Layer 2 of a small transformer language model trained on English Wikipedia (12 layers, counted from 0, width 128). Numbers have three digits each and are written without spaces.
Take only the direct path to the model's output, skipping the later layers: a vector added to the residual stream pushes a token's score in proportion to its dot product with that token's output vector.

Output vectors of the tokens that the questions are about. A number n stands for (n - 500) times 0.0029.
"ish": 549329493481456446652455581305612637547569143457575484577595587324607510519525576443417502533371579596613640684522610472432401410483353432490350438468350635316425315357797544460718560475616362611690583462269565537502432354197583716523556648304505704624508579761445331468064441551736760555365497422556523554582485197508810492516485383404482596427397506574496376403523438613553327881303
"ican": 545577592344572582565311681078741684499267661279692031503278551428733278654563487652333483577405677444701275616646736316626333277545300395388440475731224773073627511541500498641434728734570391592664880222373664168425361382380373356504467329566631911477175730700394399239203260594723572599285508362353726468442554190477553398625601656542583464711402295944374693399741612668516510745500
"ween": 533142512499469655494484551238921860435240038510594548570292669299419524656537719586438448255276382728673800173552543066894418649524576497463571133783189545451498406564593381388556578604656254416784224479256800542549650455553379248456282435575601657809195483561313405388572495546776591410529477347594487501485546378704455466638636566414763442616054366778248905592500688607671507473181
"lish": 534540572284537791638681650464361764442345358419535165274474660414399315512571351399412372279685458659584504534578609446858433616533408660303315423615488562449349658320410475569750566526678203440542718261433644402625557414332598627481185646525716614474410839517511334395244530495857609478336240522407525407272601315486504170536757475444569559514474572661452563359548490543897371805431
"ement": 806263485539532394448444507513850645433470365670678278362427542547500500675552589659281524247605351646413519590713766473610200403536524454573740387532346567312706402527739607540539559613608103441700299519268583419553731586636357508392563304393453602426407739863299304555450550619493652419465311441509325626267327315517453399370290590557654550531304736714517343286491640601626436583215
"very": 763234426388389463558522472337626533304474205461413335536411546513438537420537516525451509634417319807617642653657682418902335317567582221572322546755451420429340570533505509329571382631570281776522622329333317613882648217369612577559493694564573452373579443608237449409272360584503666297562477473416562513573587329585577446619599436486634490620378636682369823787578487243665442381288
"ld": 460196448383519462467592428247433744419421151526542528571405691338632472123544245441465460485401553715457572510774643299779570453530663530538633524467457463661474529443505627493400507653646317279667701396364435288699653305533586643498441437668510591479345636526448634580576478599531605239566675265270424420455318473632526394547802594290440464608262676562533786736236516656489550449388
"ount": 505256438373565635545498304622413606498395360550539481386589596354539520302530661531386551465597260511747615612482609391845136618509534719667615440500316469253373536547581543659519444731652274576644717408317403429639403381440527489394555458345535448399562715722446558424351470615631542412289316471401431697459656485507561402582533582307663340554217381543553474678639597596411632573214
"ng": 427314285217613438410510543303455624445273303466666388194605641474388432512540335453559571676495659603548658613983700567656506409522516576431473555605736553549591480383389456448670646472476449528627674498488614370558622470375423775466308420670534532401222628479684407478344511574516639385654455380403351571522438378277620333546597383221585584571329504796294847491287415418703520396476
"oth": 429492360527351803673686434585436502570591354392698431277694436591267475396534681485337514422564290473519575542624379501835278374524528326674652481662534546394251699375674450690555562650492343543390544436677420451635686226457512547385363576607388587511415680650531225638382233635624617567249471381447508416446295347435565580715596604490538301796323537501365545449617658504625209454459
"N": 776428447523565412599450413566523580598425552466461316308428477498435521490535423548533414530492497547583686442496550429606667354570439502514507418688550583606414395511571561288524465617449645720442393294335376455479440592457558378545441440591464520440525623402594447506480594500727414425595489515491482613453453496483514467583449323495523322487345544733626568372541591501564455464464
"ake": 451499521275628511527510693533578570321633494620553203390513524299548472707500374466589458420445337561599683306687768454665634413546518681659654477695226255366360490657450356379461448527498396609769716336577438321582447515569528543523587645556625592532651297576403385471372235591591437470563488355344242469368429376539665472435516649617669386651245198582319573544493553574462657683369
"ubl": 675405585278445591419404549559534767478414370469657618481422475370520501615552380693467460372654415564677444249675661422878510214443415454570486374601304478445579532515494469291455476353609412402634783503489346535639456611480604500344537373685687479618333764378571573553435381550625432525256572545553553560343389467719331366751517377433479396574296388526631751327369468451774288595487
"act": 463350719456588599588438403566759477263541333571510499261573653447565604610532569684476564487482637603328710418517625375872619615522569460665409388361338531496645578503584267340257493596520414572368614375448457228692427662443377314426447530548467678492639778629298385465213578598573439447435359518551593324484523461522532457481277390571643255563512342445265568540744454434690645614315
" $": 560491444421596707584756432451633641367335289398613363568416515329477461449499508577408414461438251466481507635469593578487337619681443435518572380590356472227593812695567242251623371614612454319619454419425600423688689469582635240376539584403581583546263563757453493356597682691716691368561496392399434612497163377525377386472581555461507398625569541513468622563677713463696204574251
"ince": 746489460518269574510882790601656446112222371595577606454555367660420498621595678811398463596314571428794458304721711345843538293481475429603337280674441272393430535591495759317340408486650250543380620511185633420523666395518586651501578631519566496359576640368195526446600554620587602372320544452567347518310463440677624540648628359438513422451330396696237498440422495741515231611254
"til": 588520445196441438544610730199682446197519464293732486639430576391152509309546734726486683351461394635716747545784380236937363495507407489674319357759602465330330478479665589213379499785825425391430343526228725555738800564598540633404307468585671659273421696641626223427593458524580314560431367356452411676375391271419666356682770463367552465377251387717549742459641412480505186366629
"tern": 753437579146645769476351363330443692469364614458687402537403750507535372713532480581600560572567273663697416606593415485933578607553598525440331461536381415256446478600600411268568531581473424396586330473357700329702629364290351448638451463462525690502517550609474337523275601598667539184541389310397610715472307401502207522569528584356546476521270414662443638533473447461592653573499
"ational": 491555375358750799370705782561415409395275456544443284496544410626353459432586634495566511354650634707582451447705664519850491500644410311415498346438504701256522443403651425437522463569538437512668514504512596442713572647508309300588588405398762650523337502682359328511414422579486686627450262313364344643303458369719242544576422494337521233437460314617332485355642703562652339629669
"ution": 815709647353636647375677293367623830537449372389426459202446551459401417453566455547224400261655421603407321532708621141925415361549486398593714276604527451324569423331858371331471623571582251729613664454335692535488679405298364363594373446555601589528611618525365478479430629625477558623419334230537412672497563462568473391520466639435375431553368619765437534370637675611357530788212
"ction": 699383602290520410358531431309742823344500299364634216247369559276428426413539368390498514406546534454362727512753461570801327385535466418560565553547700526664669437364695574572523591479489413601604241337287703429752729799522490461628251491382648673551681652740170331349570547742695667557411240364372449526481402225506454384487482576258389411775507623804472420566309605292593293713674
"ork": 423444641609578398667439479478500557389387452727503288317692590353442518621542553595421529564741299424288589281651734332677447388481468434570603228733457507512367648857775436511429579321492103566572426395501564559539623731343706443549428610600679632457333576626454522455389398531651309646544480639548415509301606260423505472574461469391585367605207508572438467495464551419486380462524
"apan": 555312678274674618451483595516474476381502323495749332286573523351514436387553448522434467517648377555532708544621649284729593482602423560440376237764304463488601399384614460495410515637714538537664537345526472287568558529524424269534466424597713774656504506575300084392435357589785689451467467587511545454394525422484162550494576443527473556590288392696567367566603519676465484578458
"T": 647376456524668459492546534406464439452404464410660401481425535520291558339519480432574422662647398518473584347523647547638578485550508588544447382759591539609416602506485545447429522513403630428449544495487506419392357413424507301568437456532585422378582618602588487471573590535703574330523395523487549527545429381300680461645473394374476457554460474550534594491534605555511353512462
"A": 673337413554610507625477613552407439518456522431565276510411465450530536459538449663409383526586525625505668478509636443557574480547430547522582416590548473436470480549528599440429506521492659589456498367326489549478455435474582412656558559523454466399516549530617563602631453443641535398645364516443442386527570494485577419650410441411465403563477380447525458285628498541486320475406
"iz": 521414618440693400470607488514476437251421396521570581680438452543499662754518526403602494532513296270417638441503716565579579402512644629391489385522349468379322599547575529353405376572702408663694446515427621653430577742376515421421561407404640453699464582644535524450254428572552706344250670525388467276489493389328611579597488545411358392568319618623400543522457583430638227629466
"iv": 679432495627386497402543489610390459386241458504470543588510576514635377825527574431649287478523680575568422512860461395743539395493476567609420426507614645177546466550576463350543641328578504569581435284607368654565493609405370506448557342428430864523269562418439521513465482450413684527516497495623416441467364546501550462522697503511387549381500584633465237591521407344543395500337
" such": 470356438325417537499448575310681662165437412486578425459674598479355456513504634437453357517553380564587515555470518460735436528595594478478417485471393333388535483682624571398377529394477312547618562526407675412723770657422615362418366633593522572517358446642619433359531475479640590319606527522593482511443185499433478411478395466457522458703486599729422483611595623424539433791316

Output weights of attention head 1. The head adds the sum of these rows, row i times number i of z. A number n stands for (n - 500) times 0.00039.
o0: 556394406327570205399350566606674490402611655590589544506417503707565658560513429971240594393522660503328439431595242656464507511412425227727537521208507360422425494390532429514451601305735428497606402721688509570474297677635673529355332289468476619544413271245517589451601608443532250562366436414660563613731623549454485514464333480301565521335562473534459313290424512585580423643554
o1: 415497651469511471383434349393510381404592552481616747586357499494289542602536649358597416699622359423710486494447378335603601529540540532564479357521361323687364523590593402306651353503738490718464438220704456635425485712471435571361533588436366713417469510338657397597513703448444670366504548573405406235468392503445179683550577468445508588539630701546638414484605356630473627626606
o2: 650552546522494421533562335528389420410724439554638445402646618604595653554350591599554587549378663567671495283593488644454507402376704427351514757218648525531758611405532442431252329501470654571416438599352531671527258723306316322664239452441533273306459478569566457485357544565552451511677545535465454706614528569732535332721415449463366653509372505561540359472412623618300589331306
o3: 486456628425682629385544512477711435672480581638370627268368597500471389333502394460508424466522353582308500678478472550614259723647463591262335418457269533376489482339593492327338622391574500471587424520414398704356549306642581471485746545353521762453532422626571270436818667522648561574403291681528306691256480603591639474609384623470775507391649646491634437516585537627417605486284
o4: 615253297416289510352402678329503531629680289710614660444342655376277503791568412612489381568389583586672357596454568419394620623387511451446400561482358471490502473183207678547475558620653713493390413262592241489294615462643534619187329622546749611670456272466674430787710566368586504472476448681817503477585485543543608628536654472489286453560635580283638498374558387373777321510421
o5: 433528625380504721624225599505462460471468664458246489528545694522559419291683362394656429447447507696703446504552592674234271499493533582543591467567531318618576356593486527603686515451622561183536387535764491628378224267609764625339456532549342348413600659463696456535631300693563626302622426443468295517296331638451381406442258713298393406526717563540570483566575606277420518477476
o6: 561452448269478241638549527349288455523564564558678221335309662601409401397289599439464651366414573390447450524495398438319724501295643517382618629572388524565562616360519384700416339541676633554364530768725605623579630255544496550424380616360308490658473526592443393405453537494511462314840460479285544613678408513548355542575431744690607439500756549524430418348452565563599424643315
o7: 606469352451516619651219498392305559497520284369375536361464624540442467448411473243694354718540583385625547468432505331506385410597495473480462434533482614487521361475737411741496549607548404490584499342469514449441602396660610611375570501785432775617394450457664386542411690400430364671408534732444469332445436576630763294649510546304578399507454321510548439572493585637658640462408
o8: 355620527694270464214633469598468451434306742319742577482491457370700513281697548732518554311482725101658517626588278575528394449534439573505663520471605548599723456561164762608650631525304379534831623498693613558685279268750618437484130408400247495542411534542375723477274427533236514615368616253534464811793502449363438293681732671731526460366466537418329370470471470681368565605714
o9: 618301655456563457471552564749504580304534419649600731423706411532399594391383397458171463522385705409468233371637469161541423376778564592347576557532246412577363832383508602586325623387560436503252550611674567428334604572474472315422408590484643546249426415699517574376631317721328359721416598502495565568597773574253591545364405718625713360364473570477627578560523341393611359521610
o10: 506789555406424370512781476600410308422711503524413493457373395602332474105534522679452499441642560450440494510555270537434404393534477708599658478619482509605594649498505395317394623706237627402634556596595482569520523386711448477432393427625600315458735260480416601563617627436409371745297316485400313566512513428422595487585508508543734378653691157589507383404474454523473660344510
o11: 556777418398637576472570474299349667422403496318767346366480540468418545527556670521384567365506606635416521350385394403391356656599318648599253443390511582446405566548531288547525490563668752494323245423477409564671424581388594235535513657565473504665758658552480257520379500385737377540783437472638460659304414546706246450576387661429526613593638602591678462466622362530712365587364
o12: 362504568601498836430404444689313348289610292789522408327645825638445359565621407508449418554589196519524435464365398342376696512589441502625421629536464310430396375474705387455707463401335574595483495418376502447529635235618546299411697697612539426349574706607699561463415512550594430690402328682611515430570483551682474478430555284443267498520558487425496431499548537515687530607365
o13: 459550721693421410438419197621466377521310523391515485445478445437484476383376746576331718583409891514676398578782633630827578436336526483473513512599606516502460548443375600569441421537574361541468551492350586640478298388463266349572432349462573501708390632576555483438413658440425415598346629708466323568418590699352646391411442469583509377314320472621774452482561469533459387535494
o14: 631467424553684653655369397365303466536438368521425643643523249668274469564471472435509320648656441426420501563435470749568529702435608264413391441529498285411350472689658554610639343401885547795333225383306481586511402673501713437425451435602705607674644588114830591843706383554789709360563408693491466270361289399321515564497368648495077545657383590307700595518429452351513436658110
o15: 317453583603618442409503801584533373394397533547496546746774585506481378316523286400606685399835522329422337317724665598567294447410451399719750442381673656464518379292303639272442526658573624411500440592358514517611559508292421759612311364412509492406730373604433621590387608486448414564490465421262708745412521400541291568389488566361333350421595582572661386555398650579393487369568
o16: 639262153507693829182508552466362476656365046675620698620503577593633612672654372295470434835691449376631623703366693703576478440423516449469382524748648718622259596474581562400510383443344752518474652691314432388565478220342525541543621517630515561532321561502551465658571301404502446386582347489417394389423180510486459561387564373311484455579505481555741530600508590495280611376166
o17: 485395597505215705544445632276528207531369374410449472595665546570579379298348282452550630458379659451712523633503287563399404391467393468580544498651642546445499158952536522663419569371488570489447537642697502269483583439277314553813652731564353509421598503478630471704487519506457520352489603590501691471460276684669278408615585724229370579403661393464311512411616309597666351473628
o18: 592363455464499529492448482461722567386593368308443788421212547447391452598548560482709526482524212632288515424483719516559580245520659599417390531352427583522493538534494588447483396648686551645631389677687533543464252429593525330647555408380462469430575489669621801650402493455454442339303552912585439528322615503441389369414463469470395530724557438480434340597609443454443605516480
o19: 456634316582508488414455342514611427582653612355548421486348581568523422380555729452574475652392683418280291466629533626619616279368522110544400561604520550563535494530588715451524283694481529479450466510563604710474346292424346797520561331398408591276454549567621411361516436576518656774511331382341724669705501361528455587688469437608458628328536361504514413561364511560469552536457
o20: 393296656646493710596662375258242325515492620337470497466395561523442529508462345299414462625480397433285448445746638607468549312493501402553526493459910769463504285468513433587636737513499470498322742561464793473349774433601536475355411445495363529527377587344362427457519583435756670383260414596551617238737426664592431656688706174412436546825334615567491543469549641329661594687416
o21: 394407389643455564479415347544539443350575258648542511362496482464612408562572517321382483461566362633445410424508627490640321365468635420719556513769685567414743512481590379434511393442671532384812526567594611684601499706486399508616398489516460521581348573553348620297632277658600534599538516445612619556323476250549547312747333396491328620567445527517342433712646415483561285575460
o22: 565426664645238653455574539390429625691642341502632343540344523416326431480473716377617548515545435466469564530373796464575462562460396660692385445463550560463544717492559391590358449488666408616535506682520588544457389367295446286326440354598607492424634541724554422413441588679483456508425479611565257532324520666555455660385534309522457416385541440624536447454330536507415366463533
o23: 593174448396352704493237502544273543653369209396661713585450514539641323632467610336507402630449341818386560064444346358480408672329387419331445628561250639567404359378506580537638202471413625765384507302488483526414161627436596363453477712649602542560371636150618672740427372264601542479644492797613545479462701704408488837418358458506382444478582703363580858353741713576600645653294
o24: 655244526400327404583416326420418489303651503527403409308302443729618456540548622415615459429648597287440355637770583593627818465502361367400391555504611696365439323660602311431328501406220651385454698617343565468462580536590566332519502678806286485536518482606589685567481643549736462515576523424464440420626428377428574404441507606401454380534516273402367518590503611464303558676653
o25: 457547512561638582593580392497475470606637633630382497396638741587725488575544578713254530478331563380456485489535434489331419307526632354659425532370556484784606792520343369333378585447593643564637545360494738258414615527563571504629378425246353585513363294340382723382398447699343493438190348209630579463556599453340461342362477508538371299456621473698768614669300400668492711742447
o26: 522473428255672388634340537360425417375568367654326295513532542284454229549620583517523575563577659424550587524467450534554555556516583631416578426286501432689676350611355473602600413801477429305590581527576809342373519501521375537569491519674533573522562405644677668290452394478519561548294438632620432350340361377492210486230698631703598606498519328665866369614612400509413592305428
o27: 356492334564652381462612664379784408437584643319505525612481468628788558435559691503510534531408581544505329433600487332500455556487494382328218397557491510630713200576332354517510619445636662488472637680516606419690623463468427378414647575532370390633339418479616474340533328610670409405362650349539472594603322599764562640447553588413467189466283674642298555441277635600596623541637
o28: 489676225373578510289619507527328206485562459336379469611717414520507415399289296335908517556411561732607513398419631422350577365414415731552431376407498751258261426373618408502806464509634509579488672346449674444249731407416457548668192420545565438610718355640739539535240768458526568400642622573690526242582465466510545660769588524478413659201476516600465417420522491604482460518371
o29: 479628500619332483511635671539346687477359561816472511418493289469484460388356447409479609706541458524394456777497441545405480491426349539268315393602516363458555552413609539608448500473617547661521606494555503627878507457223490485586485473523266577359574671541204603599723491485585499484470657599600575525543398411661335450504291478687789541639293389498483458386480414490334416626379
o30: 484656329185346547469699562587441631635445747541269299547508772797522462332325543423382719452521673273770534366792596483677696670243337401370362447407635647479523488528379623485521462431260434452678284547804513600652718535591478281489317607377307457331574483456484530507434496389575297378601363363669604484647497432467298400595496352486463345579398422571431402734492804353595655396412
o31: 292606706453596376254633351497474413360484682483436236728475656609879406247647506802421638485605568604526509338627432450560338428506398531185545641507526595646409634541273415480359583411460596340598611550647642517659715453408538488325309586549281483453444456575412665299223422642358315441310536438492598698776748503354582670554440459622591359360571154459477632629503429317653718469527

Each question shows a token from some text and the vector z that the head gathered there. A number n stands for (n - 500) times 0.0045.

"1": 540515564482507549457504538541485389545645587447532447672513462595555573520539424425462354335470
Which three tokens does it push up most, strongest first? "iz", "ubl", "ount"

"a": 451489501437497469504506493432502512418497485535450457464483551501580431497462464501520552475488
Which three tokens does it push up most, strongest first? "ction", "til", "ican"

"s": 479548504426442396417549526534466608458427460490509519364313483414438604457352487408501586597632
Pushed down most: "ement"

"ar": 493514484505501409436445534452480495414592480464520455431502440455469451498448468459483561458513
Which two tokens does it push up most, strongest first? "ince", "til"

" the": 508535575463540493423562428397413459504480608442601559478569562497547534523396451527586538510435
Which of these tokens does it push up most? "ish"

"m": 517575525468457428403554540518522566457462431522478555403312492436453554480305508384516584581597
Pushed down most: "ement"

"o": 467459496491441396434462540510482485412572443549442471450492506536523405511508457529493538498461
Pushed down most: "A"

"0": 497578457645440501498556408494478483521452537468591401608551423567570669352547494438360477438442
Which of these tokens does it push up most? "ween"

"id": 508527491421454367467521487469494512451524528494534499495523564505545427538404418481450554497401
Which of these tokens does it push up most? "ince"

"6": 497552541703374514517536391504488527557451480479598375586552406530615683388501534466318537478543
Which of these tokens does it push up most? "ount"

"ag": 468475476533448408451468479507518556496518433482437459494476493555600480513517465511493504465473
Which of these tokens does it push up most? "ution"

"'s": 380575403456523535432474587424429494459599548531603516489494468491490514472403473455553482395326
Pushed down most: "act"

"old": 404408507491377439469387528457516496433594386647554452415537497523410342585489517475440560498495
Pushed down most: "ween"

" not": 428516417444570438417503452449394515522483547450567488482458555553559562432439435511519530459397
Which two tokens does it push up most, strongest first? "ween", "ish"

" S": 442496572418497589467546519476349327302529662538481518473511620466511442454532563622519537441464
Which of these tokens does it push up most? "ld"

"th": 483528566484471369491513416520478648551518480447539494554487429471634612547459581506435522392512
Which of these tokens does it push up most? "act"

"00": 463494574489494442392514431517462463565611680441561457679500472626594574551560436421521458403438
Which of these tokens does it push up most? "iz"

"av": 516429471486443401563456576530528483464534383518392548500508591537473318510438479507458582508543
Which of these tokens does it push up most? "ican"

"A": 785641442689667611308470415704579352490501659388441306607580179651476541196624457451045358022464
Which two tokens does it push up most, strongest first? "ement", "ubl"

",": 423519520464509552495511482462377455355546611509535494482482562477533487478490538572519515445454
Pushed down most: "act"

"is": 476476510417495464523479475421512518432473507556408445464497552486585401509454456510527556476487
Which two tokens does it push up most, strongest first? "ction", "til"

".": 525550490530403510499485453497526477481502618486479451623557502564568631404517468487479538401494
Which of these tokens does it push up most? "iz"

"ly": 450491498358519430446531576450422391426490467542548565521538461531479516468520537496464526443420
Which of these tokens does it push up most? "ld"

"19": 505477609450440542396489535473484315478591546495623395646540441652552582469570450417456346415433
Pushed down most: "lish"

"l": 545483439556488458389487434535507491461524539521522489442587453538533442454481470481387473424468
Which of these tokens does it push up most? "ement"

" s": 405498386501578531514557353433357583537429642294485599421487553445554535529372462389551535461372
Which two tokens does it push up most, strongest first? "lish", "ish"

" Ch": 430510551409479658520585561453388367352437607479528578493488617432553413507499523643545531446505
Which of these tokens does it push up most? "ld"

"p": 475513498481504434429506420505494527496433492399534468408491475480535506495431455431536567533480
Which of these tokens does it push up most? "very"

"em": 483429395544544455467439505501550464463502401509421485456477479450515323497462479508499533606493
Which of these tokens does it push up most? "til"

"el": 489446452520587439473523446486502478464482552456517513459477559465528486541394461485525462412398
Which of these tokens does it push up most? "ish"

"2": 507553456662431493504565363500483500505439525477605393606547423545571681365547501460340453437461
Which of these tokens does it push up most? "ween"

"in": 558462476460471522481484540500601644459467520483424518432456481531546438582454405585492454416410
Pushed down most: "very"

"ra": 460525486481516435429495416526483511503425484439552452414495459477540502474443426425535567506480
Which of these tokens does it push up most? "very"

" of": 500439501499409374153421486485452500484597540549602424525407510536469551535529486498414465440388
Which of these tokens does it push up most? "ork"

"ife": 440549418593479520417573375431509485587475577455665562425581546492549457578429569458485475468419
Which of these tokens does it push up most? "apan"

"ior": 503482495404517432541431535533492484441492508530517499457524491446488482487499422512504526466528
Which of these tokens does it push up most? "ince"

" |": 519512515493431489455536463450482428497529602482555416596561509606554650447561476456455463407467
Which of these tokens does it push up most? "iz"

"ry": 492540514446521468575421518520556478360505418514438527402509476463548412501432471518473503546488
Which of these tokens does it push up most? "til"

"ran": 515568387352675480595571430352496591453362719520559602460584660518563543569528464551475559547301
Which of these tokens does it push up most? "oth"

"i": 441430479527419476519476538521528528432499391509393517505492532556545373494527511539529506502527
Which two tokens does it push up most, strongest first? "ican", "ction"